Layer 5 of a small transformer language model trained on English Wikipedia (10 layers, counted from 0, width 128).
A neuron's activation on a vector x is SiLU(gate . x) times (in . x), where the dot is the dot product.

Input weights of the MLP neurons that the questions are about. A number n stands for (n - 500) times 0.00072.
n6 gate: 574 274 488 266 687 635 543 609 378 465 522 542 388 275 694 435 465 405 433 687 461 369 351 358 420 400 447 476 515 458 426 553 464 358 612 534 642 605 426 388 301 430 492 496 538 595 489 670 354 539 504 242 416 604 561 520 496 768 351 666 604 295 466 310 541 452 638 496 414 616 618 969 585 488 531 402 377 402 547 595 431 526 313 512 382 178 433 575 571 360 269 542 688 589 436 523 441 638 578 338 367 453 265 474 542 804 346 456 348 355 500 244 473 708 564 328 350 489 641 496 418 539 570 519 519 594 774 557
n19 gate: 586 664 530 530 458 454 424 511 374 696 468 664 453 302 504 471 642 559 363 534 500 531 601 533 635 456 372 585 515 422 530 573 426 439 500 600 648 500 485 475 552 312 66 321 778 584 808 386 648 557 339 537 401 392 533 508 425 573 394 515 385 504 644 522 719 514 662 654 391 404 581 469 586 589 579 587 574 395 587 564 489 330 271 359 576 580 405 439 587 448 555 578 548 437 576 293 477 541 297 716 452 739 413 626 275 721 742 669 507 379 474 373 755 522 493 500 675 504 309 384 384 410 568 693 647 525 552 687
n26 gate: 486 437 716 198 451 674 407 391 497 466 562 474 718 636 437 423 296 507 441 442 576 479 510 540 493 345 454 465 584 705 470 648 458 556 343 497 443 734 439 451 607 655 338 506 540 450 615 514 435 565 520 520 493 507 225 325 579 582 575 503 584 537 650 385 435 616 721 524 537 496 457 780 571 504 739 473 520 462 607 420 554 681 612 715 654 410 438 441 408 459 401 413 594 409 546 557 493 584 548 517 567 376 698 568 396 592 341 343 640 330 531 693 660 665 602 580 597 601 550 541 469 558 606 543 550 737 578 617
n47 gate: 338 336 591 671 738 454 246 631 607 515 363 548 637 402 419 544 511 419 294 620 648 612 388 559 331 671 416 581 337 824 661 540 469 211 558 330 249 590 598 547 445 350 448 432 294 562 478 515 542 239 594 515 430 373 556 462 474 580 519 489 418 522 544 362 536 600 559 496 534 392 655 260 563 371 681 432 659 674 489 392 351 515 421 615 496 611 709 404 431 511 745 589 574 388 613 552 379 296 587 567 471 481 526 586 774 541 578 400 835 574 640 492 590 433 587 597 496 460 452 358 616 613 523 547 419 522 552 238
n141 gate: 443 441 554 401 442 533 522 639 525 444 558 597 356 646 612 377 775 371 634 575 562 335 457 609 608 744 653 404 532 546 418 434 500 676 335 539 828 414 557 517 437 568 408 609 469 524 573 652 511 601 250 546 532 376 334 221 432 587 288 627 479 504 567 550 524 341 465 686 453 544 616 769 340 430 604 597 719 439 696 789 433 521 647 698 468 482 630 427 507 529 584 535 366 539 338 387 507 602 320 546 423 696 468 459 239 317 539 379 370 426 539 446 607 493 490 651 424 662 388 404 554 575 536 642 500 476 461 556
n154 gate: 295 308 624 592 515 611 220 453 354 464 445 423 431 525 461 564 439 511 548 626 496 415 520 504 584 692 303 552 621 372 830 524 586 597 593 518 583 428 486 445 681 486 511 531 553 313 298 566 372 457 618 593 366 589 518 383 442 730 500 423 728 425 390 586 593 469 532 464 298 177 606 314 596 511 496 746 585 677 391 439 464 354 331 468 209 309 405 460 681 637 518 493 350 564 542 386 500 628 467 317 535 544 605 441 457 561 543 404 267 468 464 676 554 353 388 596 507 389 588 715 500 554 420 517 355 629 604 489
n183 gate: 398 571 338 274 556 709 680 616 437 278 490 610 417 478 539 582 420 443 718 616 364 474 551 364 564 568 606 496 608 572 395 521 670 584 469 471 470 449 471 570 339 490 392 677 283 425 592 349 559 555 504 565 486 612 432 529 350 634 145 411 550 703 486 598 563 583 392 183 416 534 514 594 522 560 547 584 188 547 669 519 489 560 606 356 511 318 489 545 479 566 500 684 712 540 588 478 687 522 358 431 375 589 420 566 479 613 388 354 475 571 661 228 416 540 482 219 651 594 639 612 471 442 807 493 618 486 500 311
n189 gate: 529 528 327 588 442 405 493 589 300 835 607 476 534 586 609 675 589 497 544 525 402 401 333 172 469 465 469 456 479 397 361 566 404 366 558 409 474 703 529 534 493 442 705 459 594 388 424 493 330 525 265 532 489 387 433 713 335 406 529 464 557 454 672 440 541 425 493 736 385 559 514 504 496 389 600 259 504 303 587 511 549 576 396 613 623 197 261 547 514 368 517 277 507 472 255 352 543 514 604 333 598 547 270 397 662 482 585 416 304 570 522 536 525 539 639 404 565 672 402 614 343 511 496 337 609 538 354 539
n192 gate: 446 503 637 510 528 462 727 503 345 460 444 626 351 677 876 600 503 477 659 632 507 545 332 527 361 443 357 479 524 550 635 566 511 533 415 577 341 558 589 318 677 687 557 172 420 699 497 359 466 616 534 554 430 426 513 548 425 487 353 500 409 436 433 534 396 461 466 561 599 546 396 367 470 338 418 309 450 439 682 543 399 401 510 571 438 448 139 399 507 507 622 352 493 483 546 527 397 654 500 578 503 497 329 565 701 446 537 441 407 587 568 517 391 409 414 381 369 497 683 544 531 493 459 441 681 767 490 460
n255 gate: 737 545 492 488 357 177 465 589 595 596 579 371 552 465 508 302 383 397 551 749 275 663 435 362 754 616 462 721 761 354 647 421 476 519 594 580 557 341 414 366 412 563 446 478 568 660 820 579 409 441 616 739 324 419 423 524 978 692 496 433 712 488 619 535 264 592 619 547 395 428 393 532 473 536 340 570 419 437 468 500 715 425 496 635 575 397 543 619 643 422 561 458 619 496 602 600 469 481 469 783 550 508 304 433 419 601 287 376 496 473 508 208 558 419 413 560 547 594 527 647 496 371 418 621 504 466 341 489
n297 gate: 601 273 630 438 297 508 504 290 179 358 444 640 720 189 683 569 422 309 350 473 401 484 496 519 667 620 614 484 565 400 349 390 484 579 324 558 390 780 461 526 408 419 577 366 348 374 428 682 370 629 566 419 282 562 442 405 343 489 614 338 666 430 477 539 507 533 777 578 523 733 519 629 755 851 504 594 416 652 563 612 565 564 508 458 539 675 500 349 496 742 644 477 546 403 553 585 469 611 637 496 286 291 289 332 654 605 686 500 576 618 402 504 492 527 655 524 504 549 538 310 333 512 543 659 469 485 496 683
n6 in: 536 437 500 460 488 405 758 597 484 436 520 607 543 139 353 504 370 659 471 512 488 263 390 452 409 544 567 446 632 540 553 303 290 293 430 568 284 771 313 383 440 473 572 271 282 678 508 554 323 598 468 368 635 432 584 598 508 496 512 743 733 912 604 528 488 308 620 561 411 467 380 621 403 487 410 626 508 459 377 440 732 469 252 552 353 401 385 583 735 407 468 452 440 714 300 504 913 508 410 339 544 496 390 679 608 346 476 725 381 587 476 370 618 790 571 350 492 617 437 488 524 528 357 323 420 543 540 528
n19 in: 462 440 647 595 754 390 497 728 528 643 610 288 447 379 426 358 707 666 690 352 483 560 445 466 581 391 392 397 490 572 820 443 478 340 507 561 615 714 365 470 456 461 390 424 625 470 510 479 461 566 476 558 435 384 657 392 580 420 490 623 247 593 514 438 543 579 660 479 209 536 694 425 466 285 531 392 514 476 507 566 316 346 334 418 598 398 423 595 564 379 557 261 589 486 513 623 549 476 549 469 399 433 545 573 585 476 675 543 365 284 368 459 617 356 467 653 567 473 361 676 452 303 559 594 439 490 524 581
n26 in: 642 572 582 456 493 503 531 425 397 413 552 510 597 293 537 603 483 374 469 524 407 531 604 500 500 638 510 437 356 527 541 428 187 572 546 530 691 493 809 721 697 497 466 594 639 513 638 538 479 548 578 349 467 365 614 761 531 217 544 562 349 527 373 324 637 410 423 466 361 388 473 479 433 387 602 490 473 463 387 377 366 671 626 527 404 476 490 465 493 415 649 503 641 574 454 513 486 577 578 129 241 376 490 588 657 497 574 434 696 337 493 642 571 547 530 538 565 418 477 388 453 466 343 434 573 335 439 387
n47 in: 511 485 462 568 469 570 523 546 635 519 588 552 344 553 716 507 348 388 450 462 539 329 326 643 786 455 582 645 432 270 436 541 271 592 328 421 456 701 351 584 519 532 538 507 708 440 272 338 639 611 470 538 537 421 703 592 757 445 588 365 526 504 305 462 292 431 466 561 527 496 766 402 224 536 424 546 699 401 535 695 605 504 591 425 704 446 731 488 467 550 456 379 376 523 242 399 780 466 424 527 589 531 565 693 496 439 553 457 332 548 649 553 527 496 434 496 682 427 832 599 565 660 446 363 684 289 315 373
n141 in: 612 737 544 411 599 577 456 313 291 454 452 500 548 655 451 599 432 440 624 219 485 703 520 472 426 507 388 507 507 261 278 640 661 680 708 606 245 604 489 676 716 459 725 407 500 359 563 577 672 442 554 404 436 539 660 478 493 291 283 463 589 439 493 457 656 370 585 605 659 711 320 381 432 765 543 493 475 543 515 462 397 528 327 454 631 507 263 687 500 442 437 439 425 504 744 504 489 493 457 557 521 588 449 462 450 457 382 589 461 486 710 558 388 739 416 530 551 517 296 435 378 590 522 329 422 430 525 394
n154 in: 541 305 316 460 595 435 395 351 390 434 271 402 475 396 639 544 470 529 761 738 470 618 375 478 409 736 416 492 805 397 693 399 546 428 371 302 632 556 567 329 412 362 198 486 355 478 486 285 462 493 648 537 591 515 496 568 283 511 507 511 404 537 452 585 325 285 379 489 399 462 526 515 415 454 414 661 562 459 500 338 232 522 455 614 440 690 259 580 529 586 406 478 526 511 547 504 477 559 373 618 303 572 537 600 441 500 374 733 369 664 575 411 597 489 518 619 644 285 668 763 407 407 463 507 401 402 400 241
n183 in: 394 322 456 420 478 676 496 628 440 500 511 361 532 745 575 550 299 565 247 500 704 335 490 504 829 696 554 651 464 515 580 223 473 475 683 590 588 654 661 384 388 681 562 405 407 450 362 467 374 611 493 547 471 616 207 355 419 553 448 388 525 620 449 657 514 437 381 526 753 477 550 557 522 496 243 320 467 382 326 570 286 685 592 359 537 463 500 612 454 518 518 348 667 474 411 352 603 504 360 387 600 749 415 377 421 445 500 398 450 676 540 383 460 467 433 504 530 666 403 358 376 317 441 425 659 315 464 489
n189 in: 219 591 496 600 374 584 625 500 511 308 698 522 715 530 522 335 732 724 340 616 576 707 570 500 632 504 390 666 556 341 799 616 415 651 439 507 305 451 609 676 603 532 441 564 485 570 551 587 515 590 612 648 430 597 518 401 485 282 304 485 467 407 352 578 450 450 563 425 496 245 588 373 392 516 376 526 718 624 720 608 452 496 249 481 579 531 375 278 464 564 646 359 556 384 569 363 432 397 376 519 540 454 572 572 504 192 571 396 317 555 741 496 316 470 489 234 572 561 661 321 537 534 523 591 563 464 630 320
n192 in: 528 476 428 588 580 547 453 820 649 430 675 625 520 365 458 591 443 646 319 308 583 573 453 627 413 429 705 375 493 468 567 521 515 445 373 560 686 617 407 541 240 541 288 572 538 364 621 486 851 514 671 437 658 366 577 464 522 531 400 558 504 713 398 472 411 551 444 511 479 467 570 496 606 482 496 579 760 489 460 382 412 493 300 546 518 668 475 340 548 407 500 606 408 362 431 465 791 440 640 376 517 641 443 449 370 454 482 258 535 423 71 464 521 358 490 482 420 565 441 330 528 496 504 358 546 369 560 287
n255 in: 465 519 312 297 607 464 543 624 559 446 590 508 496 395 394 432 430 508 508 500 740 317 641 676 383 415 621 408 630 442 504 316 347 380 336 362 294 353 383 400 867 478 346 493 580 553 609 520 492 152 492 573 607 496 661 586 512 489 348 658 458 457 347 419 604 655 630 465 554 592 523 412 512 472 519 699 401 414 787 483 688 451 539 362 516 651 889 492 320 624 398 246 358 523 579 661 664 416 449 411 458 626 344 552 408 484 488 528 462 720 445 260 717 477 658 380 445 414 538 353 601 279 426 549 657 534 569 234
n297 in: 508 581 592 511 717 368 703 314 442 534 259 360 486 576 210 608 477 596 458 292 450 523 429 365 652 474 308 605 466 372 428 290 445 507 460 608 480 398 580 555 422 572 481 453 148 604 529 350 604 618 466 530 519 568 388 488 324 732 508 658 575 553 325 704 260 590 425 648 462 856 474 586 564 496 523 553 272 215 642 278 504 460 333 466 561 531 396 573 507 614 555 530 635 266 412 515 286 463 519 492 567 265 355 598 493 451 474 512 593 511 538 326 629 357 669 461 361 456 600 587 466 694 542 526 392 702 289 600

Each question shows a token from some text and the vector x that enters the MLP there. A number n stands for (n - 500) times 0.0084.

"==\n": 453 220 617 641 460 465 483 567 511 566 452 480 550 594 473 595 586 488 419 478 523 474 262 526 590 518 478 412 566 545 536 514 690 434 415 566 376 611 683 437 392 522 413 418 497 493 513 565 467 471 460 443 560 461 587 506 621 503 439 393 456 481 560 425 287 420 402 668 539 605 431 540 402 589 586 479 474 485 392 182 458 435 615 600 558 466 660 569 298 438 573 504 370 457 522 446 542 510 528 454 517 534 518 545 462 338 513 538 396 473 577 315 364 395 619 433 500 539 445 492 553 597 443 511 411 399 628 601
The most active neuron and its activation: n47, at about 0.49

"ures": 606 463 489 418 429 616 477 523 351 215 517 711 482 587 313 843 768 530 292 558 532 526 617 575 548 380 451 487 323 574 489 545 484 561 397 580 640 704 540 474 406 441 489 446 546 381 614 423 470 473 495 501 507 550 562 385 495 153 534 515 412 479 370 566 582 612 559 674 459 543 467 502 375 477 516 520 530 463 494 390 633 594 332 682 460 492 628 352 403 464 429 367 472 527 479 496 450 501 443 582 535 599 620 364 591 404 470 607 524 392 543 306 522 537 491 483 454 639 592 495 427 478 263 364 589 648 487 286
Which three neurons fire most, strongest first? n26, n189, n141

"The": 432 501 644 449 431 572 569 558 508 535 572 526 446 426 528 454 607 536 409 440 450 379 464 392 574 467 367 415 632 598 612 488 569 449 583 607 503 533 592 536 710 512 343 488 603 502 460 480 645 554 495 620 594 604 485 451 674 368 482 508 373 382 400 348 440 470 610 527 596 510 533 528 401 442 537 596 411 465 406 191 479 381 548 509 461 579 536 507 345 418 641 466 348 519 491 371 682 546 622 504 519 706 602 545 456 557 607 507 425 400 618 389 472 483 586 501 483 558 590 436 624 452 405 216 559 473 461 610
The most active neuron and its activation: n19, at about 0.58

"N": 316 592 641 480 358 710 573 462 495 613 591 419 543 534 569 453 720 591 556 500 588 451 542 586 459 790 474 377 514 522 463 501 687 259 505 447 467 467 529 400 561 547 474 317 496 506 559 536 540 317 696 549 675 539 489 601 519 506 591 506 436 574 489 448 453 513 422 588 551 512 642 424 483 473 543 521 437 509 204 542 719 523 455 387 550 528 588 536 378 522 672 456 520 454 543 350 791 575 574 478 444 589 712 484 481 481 399 618 375 513 606 289 514 432 607 500 509 285 557 518 594 533 453 367 494 568 313 494
The neuron with the highest activation: n47

" a": 474 405 506 438 414 468 574 638 547 497 494 492 393 503 658 599 605 429 552 433 454 520 483 424 498 648 418 466 506 611 537 501 526 472 573 585 613 429 565 481 573 626 423 519 589 510 514 649 554 440 422 604 504 772 514 554 666 432 369 427 397 351 480 477 445 556 613 535 527 692 531 487 326 482 484 578 412 503 342 226 272 475 519 619 612 489 656 475 522 427 533 481 448 399 531 384 624 450 561 610 477 618 671 700 538 471 444 450 440 720 416 363 456 532 581 465 492 474 534 494 644 390 394 262 593 517 525 736
The neuron with the highest activation: n255

" most": 571 452 577 420 554 555 628 429 374 544 521 624 413 490 419 632 534 341 501 404 313 457 434 518 395 438 436 488 428 632 584 397 592 507 420 504 466 450 617 376 446 490 401 491 506 432 378 482 549 348 618 797 738 486 509 705 620 573 575 522 497 481 368 313 560 494 462 526 502 600 451 411 522 502 369 514 169 684 502 371 458 467 440 601 565 536 646 521 472 442 614 545 489 518 654 410 533 658 443 389 537 700 587 470 576 660 587 672 472 594 603 178 575 492 621 639 535 658 392 494 366 493 542 344 497 469 599 500
The most active neuron and its activation: n189, at about 0.16

" of": 559 434 453 556 513 529 518 534 448 397 623 558 483 488 389 606 556 446 490 567 608 567 415 599 562 550 385 510 514 594 415 521 632 530 414 569 430 447 605 606 523 631 713 376 617 428 622 544 455 345 536 451 625 662 475 469 487 558 546 401 466 413 562 548 472 604 604 600 372 692 441 548 504 373 499 580 649 482 314 279 420 325 456 588 623 464 660 279 550 448 684 354 336 361 508 529 422 487 393 397 360 645 505 554 570 536 365 587 377 444 436 323 384 629 458 569 350 492 462 382 388 545 510 210 313 585 486 470
The neuron with the highest activation: n141

"R": 490 406 474 332 384 598 574 389 475 543 476 441 542 541 568 561 588 646 487 464 605 356 556 595 510 560 662 552 510 492 499 369 591 562 160 431 344 557 504 448 515 360 404 399 506 662 551 540 438 412 666 470 506 603 491 439 359 357 724 517 483 550 572 650 506 630 451 555 406 394 682 427 439 712 470 411 493 435 459 387 512 498 403 624 485 445 501 735 374 478 442 379 400 666 310 377 593 713 678 525 511 574 640 510 484 395 635 550 514 416 585 302 628 470 447 477 457 587 608 605 509 613 365 305 504 556 394 462
The neuron with the highest activation: n154

"vel": 448 394 482 397 434 471 514 577 440 328 472 694 476 466 531 483 486 480 448 555 666 553 507 462 376 675 477 678 423 740 429 521 519 661 500 456 601 644 593 486 395 618 450 697 566 266 597 602 402 380 421 789 534 546 582 459 501 429 443 509 447 418 451 586 551 505 528 675 526 545 504 595 380 633 370 448 644 525 491 401 295 595 312 627 475 349 532 369 410 340 840 464 554 523 532 581 439 479 725 653 408 659 528 497 479 455 323 357 604 389 585 447 514 468 553 556 569 475 341 463 444 545 488 412 580 547 439 448
The neuron with the highest activation: n141

",": 505 456 518 506 375 450 517 428 493 358 548 560 471 655 623 565 605 525 412 630 524 468 501 581 552 406 577 478 487 573 670 498 710 462 341 465 452 676 776 466 617 555 502 421 575 486 464 558 456 435 493 485 505 524 362 536 659 359 529 444 336 472 423 527 410 545 631 536 263 618 605 533 360 392 496 617 703 475 286 263 402 461 449 583 781 505 577 496 417 466 582 506 502 599 525 317 418 466 534 529 389 527 534 387 464 418 590 583 410 432 531 400 497 598 615 389 492 521 443 355 510 644 471 435 515 526 394 461
Which three neurons fire most, strongest first? n47, n189, n26

"1": 331 247 453 483 552 499 702 370 455 588 534 624 621 630 339 595 393 506 491 486 557 464 521 592 490 505 495 671 583 580 446 566 691 432 573 461 651 528 517 614 587 500 619 344 502 443 437 525 531 454 675 599 634 607 573 514 574 291 549 517 553 606 327 477 553 614 450 530 376 630 426 597 411 477 714 485 383 526 525 479 397 524 532 558 535 408 718 554 587 523 519 416 467 202 623 535 593 371 579 466 577 562 614 535 594 290 691 389 483 476 523 284 476 400 582 452 610 559 585 629 380 558 602 307 527 700 623 359
Which three neurons fire most, strongest first? n47, n183, n189

" the": 480 394 569 509 450 495 551 620 457 449 551 513 484 419 601 509 603 405 397 426 486 433 356 482 496 524 406 429 542 551 664 471 560 475 513 591 580 467 584 419 704 570 434 414 585 525 469 526 564 543 433 542 558 650 432 490 658 472 508 448 409 427 468 377 417 437 576 576 575 567 600 537 449 527 505 530 478 490 426 128 436 377 592 577 503 530 602 513 406 460 629 437 430 487 504 369 526 556 599 488 507 732 610 612 485 500 537 490 384 455 601 364 388 489 568 475 460 584 526 383 640 451 400 254 489 598 519 614
The most active neuron and its activation: n192, at about 0.36

" along": 478 362 493 594 388 555 603 219 466 415 509 605 418 611 423 451 442 500 476 680 507 554 306 564 451 400 641 624 336 644 605 509 648 584 406 510 454 495 605 438 553 532 626 396 561 550 683 386 448 362 580 606 481 604 342 610 487 539 460 343 658 499 314 378 521 523 621 664 421 700 415 581 342 463 515 476 669 543 365 309 712 357 386 718 456 365 623 518 472 546 573 371 419 365 479 514 453 486 558 513 447 518 584 517 468 321 364 586 501 552 486 388 328 558 510 439 398 523 533 416 460 608 556 499 530 425 579 586
The most active neuron and its activation: n19, at about 0.52

"i": 584 461 537 334 477 691 651 415 340 481 512 676 568 491 518 583 631 577 472 526 700 622 571 473 486 411 439 457 498 464 675 335 498 730 364 450 521 550 433 504 568 409 344 565 524 667 515 409 338 424 512 365 438 513 470 409 443 347 738 300 391 510 504 557 373 666 316 456 462 363 523 426 492 587 399 454 513 575 388 402 613 490 433 475 588 361 455 667 371 491 465 473 549 563 313 455 452 441 702 531 577 531 481 443 294 328 600 532 477 308 445 494 566 598 541 367 488 575 593 291 462 407 265 388 517 390 570 588
The neuron with the highest activation: n26

"9": 481 321 446 383 563 674 750 476 517 455 456 535 612 595 410 655 700 578 494 498 574 427 543 445 527 615 404 415 553 594 494 540 549 508 529 494 649 547 711 463 464 534 502 285 618 521 460 527 452 576 456 462 734 675 431 522 650 325 650 496 472 526 403 593 452 594 566 581 450 580 522 546 426 423 367 490 593 452 409 310 305 346 546 671 501 472 577 484 378 528 626 356 444 437 678 431 607 626 638 482 479 508 494 574 606 484 585 535 476 728 599 244 360 440 493 478 519 568 566 435 512 604 506 371 436 617 603 655
The neuron with the highest activation: n189

" l": 617 566 612 278 519 638 609 447 418 370 474 548 462 508 766 572 311 355 350 411 455 622 429 427 380 628 343 460 507 558 584 488 526 459 360 385 500 486 540 700 521 565 460 471 302 617 396 522 626 431 581 539 756 681 497 566 643 498 403 451 418 547 576 477 427 604 448 618 524 600 604 350 396 573 570 583 555 493 314 463 504 529 450 520 513 243 619 442 386 564 605 512 346 462 568 362 619 574 607 379 593 672 636 674 532 216 636 496 548 489 591 440 504 612 539 576 652 455 745 529 565 450 403 508 480 575 431 467
The neuron with the highest activation: n47

" ": 418 376 530 604 491 493 789 515 481 622 370 548 583 477 527 638 497 442 524 416 434 582 406 502 412 536 450 510 658 586 454 492 715 449 429 503 574 368 635 509 597 607 502 290 606 547 472 455 484 538 536 556 444 573 466 499 708 410 382 495 412 522 511 600 508 542 446 607 511 600 582 600 487 656 505 508 399 271 340 372 287 502 586 499 598 560 626 265 350 543 670 347 521 303 549 518 466 340 476 530 560 690 609 590 601 431 717 461 471 605 596 358 425 469 540 497 597 682 557 490 586 458 396 278 427 567 493 530
The neuron with the highest activation: n6

" an": 502 469 477 463 400 513 526 637 445 475 551 515 451 474 554 570 568 541 526 404 558 464 539 338 423 544 494 443 551 587 666 568 672 410 463 568 566 421 531 365 664 485 491 554 492 465 477 517 586 459 434 548 418 778 608 611 520 447 488 477 478 393 415 386 473 538 727 441 501 521 523 513 350 493 476 572 346 567 449 264 384 435 546 707 541 541 622 606 541 512 474 450 409 575 669 322 731 560 589 713 447 643 669 660 338 354 450 547 365 592 374 376 494 466 651 628 524 552 502 505 584 342 507 294 475 561 487 731
Which two neurons fire most, strongest first? n154, n297

" that": 574 425 523 418 373 503 579 399 394 396 619 597 341 666 542 484 576 466 384 558 530 428 382 588 545 357 496 353 443 644 574 488 506 612 414 463 498 489 673 452 527 576 426 504 537 467 586 401 577 388 530 592 621 560 499 478 634 396 450 452 448 436 325 486 454 531 419 473 391 482 591 477 367 335 488 488 434 544 490 217 392 448 569 539 658 399 584 655 365 478 645 431 461 551 453 417 369 598 391 379 485 730 514 562 479 500 530 472 335 375 593 383 391 603 580 373 343 527 562 458 392 619 518 550 514 667 483 763
Which two neurons fire most, strongest first? n26, n183

" death": 490 345 542 495 391 571 607 598 518 406 591 554 421 554 420 677 544 508 429 478 543 412 502 495 390 514 512 302 526 568 601 271 577 749 430 409 406 560 436 494 513 578 453 497 442 510 502 424 523 379 670 553 528 688 509 552 641 374 691 565 320 560 567 439 522 524 411 665 453 531 501 605 376 549 280 524 729 393 380 348 604 507 440 747 518 412 487 601 506 261 707 491 442 481 429 613 365 510 611 593 537 510 696 459 300 497 477 460 523 486 520 613 435 722 603 579 509 350 461 396 452 566 620 459 535 625 600 505
The most active neuron and its activation: n26, at about 0.2

" he": 629 535 653 527 396 556 514 512 480 485 625 462 541 469 551 555 555 480 486 431 601 432 402 459 557 483 424 605 556 618 498 566 569 466 432 579 511 341 551 704 461 648 498 449 363 594 465 542 487 490 510 445 557 715 514 570 626 391 461 436 242 436 526 400 407 465 497 510 480 642 318 550 270 446 298 547 389 508 542 253 587 463 526 558 632 595 465 555 428 486 760 668 516 357 429 373 510 461 605 535 611 718 668 572 451 575 572 523 383 271 488 392 402 566 682 612 520 427 493 503 489 568 446 451 589 384 545 747
Which two neurons fire most, strongest first? n154, n6

"ique": 450 341 585 329 643 641 616 494 443 416 495 784 507 327 533 459 552 690 505 708 358 569 510 609 481 389 389 539 523 554 671 455 595 586 475 480 482 581 478 604 385 447 433 570 593 385 566 441 574 476 545 435 546 654 511 628 560 388 581 546 377 525 519 511 446 601 697 473 429 695 455 574 410 527 538 606 427 593 384 321 597 451 565 509 454 512 713 516 499 428 572 460 659 486 337 416 496 383 515 470 587 666 551 360 462 313 476 708 414 461 455 368 463 420 617 505 597 423 649 627 521 422 428 381 438 707 551 243
Which two neurons fire most, strongest first? n6, n141

"D": 306 543 597 578 401 459 542 443 344 617 532 517 707 613 609 462 564 468 508 376 562 443 519 696 685 668 504 548 484 457 567 465 740 448 360 609 410 467 673 449 554 456 469 330 387 652 500 404 593 385 667 576 573 597 621 529 561 548 553 536 512 671 499 470 487 617 436 674 571 611 495 424 434 459 541 516 432 448 299 447 538 450 508 637 329 463 587 437 470 531 654 456 430 258 613 286 711 618 606 399 411 684 677 545 491 592 380 583 427 439 469 436 519 282 525 524 512 335 573 435 519 505 443 382 402 376 403 504
The neuron with the highest activation: n154

" career": 587 315 478 463 425 593 623 576 504 445 534 562 424 583 429 572 544 489 405 481 441 483 630 568 410 462 417 408 424 588 526 446 564 639 427 442 395 622 525 418 338 628 449 442 433 554 587 442 530 454 644 566 606 722 461 722 614 548 448 523 437 349 687 455 513 518 524 646 324 731 372 559 186 471 394 514 454 590 588 344 350 485 485 558 350 430 566 639 637 261 689 556 459 354 574 546 325 504 609 496 518 500 536 480 401 492 406 537 631 527 523 374 474 808 519 534 503 336 649 442 560 666 520 538 489 495 528 621
The neuron with the highest activation: n6

" friend": 531 342 629 495 513 620 649 519 416 375 673 344 449 453 360 322 453 545 476 380 472 568 456 467 442 502 559 435 507 518 517 357 484 671 300 393 524 578 550 549 394 567 387 435 494 581 603 445 555 434 756 622 570 596 480 641 613 524 542 350 497 556 612 355 608 592 539 656 472 669 268 619 384 546 201 640 478 392 369 399 458 384 429 472 604 484 461 654 490 461 584 307 480 422 462 654 438 464 625 603 459 636 564 388 433 406 608 427 420 589 407 543 598 645 602 645 377 247 390 549 432 524 549 344 543 505 611 498
The neuron with the highest activation: n255

"ack": 414 420 446 415 379 595 356 480 710 375 564 589 602 529 409 296 506 451 475 478 484 549 452 340 693 494 438 543 586 676 432 509 616 671 589 524 466 378 564 679 593 571 523 603 234 594 620 321 440 541 654 711 506 475 637 588 466 557 721 467 535 537 544 486 567 587 434 611 542 518 536 735 269 616 446 536 682 369 541 466 466 419 482 497 529 493 522 472 500 442 509 480 571 704 609 498 607 611 429 420 583 498 601 341 462 457 541 657 513 516 595 597 391 312 581 447 369 484 509 525 397 565 303 226 502 462 584 527
The neuron with the highest activation: n19

"oph": 403 420 574 331 465 560 485 499 391 687 424 602 445 491 371 746 577 525 286 287 561 506 518 450 525 509 506 507 499 696 671 477 410 325 382 624 584 612 413 602 398 430 452 639 487 544 462 451 309 598 645 552 411 420 622 477 579 345 529 540 578 589 242 566 493 547 347 609 532 330 439 313 396 539 434 590 364 330 486 440 415 753 570 423 540 449 501 479 530 496 380 544 343 464 448 447 459 540 630 456 687 607 628 412 480 396 541 478 506 358 524 447 564 457 463 315 590 464 615 376 343 323 561 319 623 473 542 211
The neuron with the highest activation: n183

"s": 514 384 507 409 460 546 374 372 357 237 616 449 473 497 396 640 598 579 388 563 630 592 328 619 414 375 425 465 410 603 547 460 549 667 269 602 683 483 533 498 434 557 458 488 464 571 462 432 456 404 608 613 563 475 418 387 513 249 428 425 505 467 539 616 548 573 420 529 342 632 440 580 412 546 274 521 550 541 387 365 357 596 381 532 528 308 561 444 439 136 669 412 653 525 612 543 369 539 607 610 435 561 584 442 467 456 414 441 550 356 486 398 358 521 422 415 362 592 468 557 424 559 323 378 425 568 476 413
The neuron with the highest activation: n192

"ly": 741 473 526 372 482 642 594 352 510 222 460 450 376 358 452 554 671 578 605 510 610 609 466 518 505 484 372 500 427 578 487 553 565 499 364 518 535 659 730 593 420 548 507 367 691 400 429 566 522 502 585 609 628 501 434 476 348 143 604 554 439 407 397 362 398 470 538 551 537 508 347 430 483 421 489 565 636 499 444 302 435 617 546 668 541 638 522 442 488 428 631 366 574 386 437 503 489 509 560 502 376 648 676 440 680 386 502 591 449 389 493 404 391 577 500 554 560 643 483 529 536 513 520 437 738 658 485 426
Which two neurons fire most, strongest first? n26, n192

"-": 541 234 489 450 461 840 644 397 642 417 432 577 501 403 503 539 477 409 474 660 413 572 527 640 385 333 723 522 556 553 512 418 631 523 391 488 545 528 561 581 505 482 600 474 367 693 362 553 487 378 530 460 537 322 456 630 597 493 427 579 507 459 526 382 477 578 468 463 515 575 452 580 384 432 594 396 548 400 331 357 362 548 431 503 443 348 436 625 401 523 431 442 588 629 606 375 599 428 615 535 479 779 575 477 628 561 666 507 329 571 464 507 383 503 435 438 626 458 537 491 476 431 466 268 480 535 325 554
The neuron with the highest activation: n6

" in": 542 434 456 469 522 436 714 522 393 506 541 568 566 626 416 622 523 526 530 585 439 559 465 519 406 437 584 452 469 522 544 480 703 617 507 577 461 492 503 483 672 597 644 462 683 593 625 489 409 394 647 523 578 702 489 634 505 437 480 317 534 387 364 480 404 485 558 703 416 503 553 578 458 477 397 557 454 378 319 204 461 433 592 709 524 460 529 354 358 542 526 485 343 521 613 427 598 528 536 554 543 672 552 508 546 490 436 513 430 555 530 435 463 505 536 476 486 471 438 366 420 587 512 274 392 489 563 658
The neuron with the highest activation: n19

"p": 484 490 675 458 505 520 450 449 503 589 421 314 677 453 450 620 530 567 564 224 299 505 587 445 396 455 478 578 455 450 564 498 572 378 516 391 552 451 523 643 435 510 509 563 492 545 390 506 393 553 559 511 677 382 415 574 542 503 633 582 602 574 627 506 303 551 517 490 559 693 231 692 242 595 490 563 530 444 479 386 342 693 378 509 507 298 537 387 568 433 621 262 523 479 435 524 598 575 537 504 365 492 656 615 747 472 434 543 645 524 534 529 229 655 564 610 649 417 462 354 444 350 382 614 509 554 350 427
The neuron with the highest activation: n26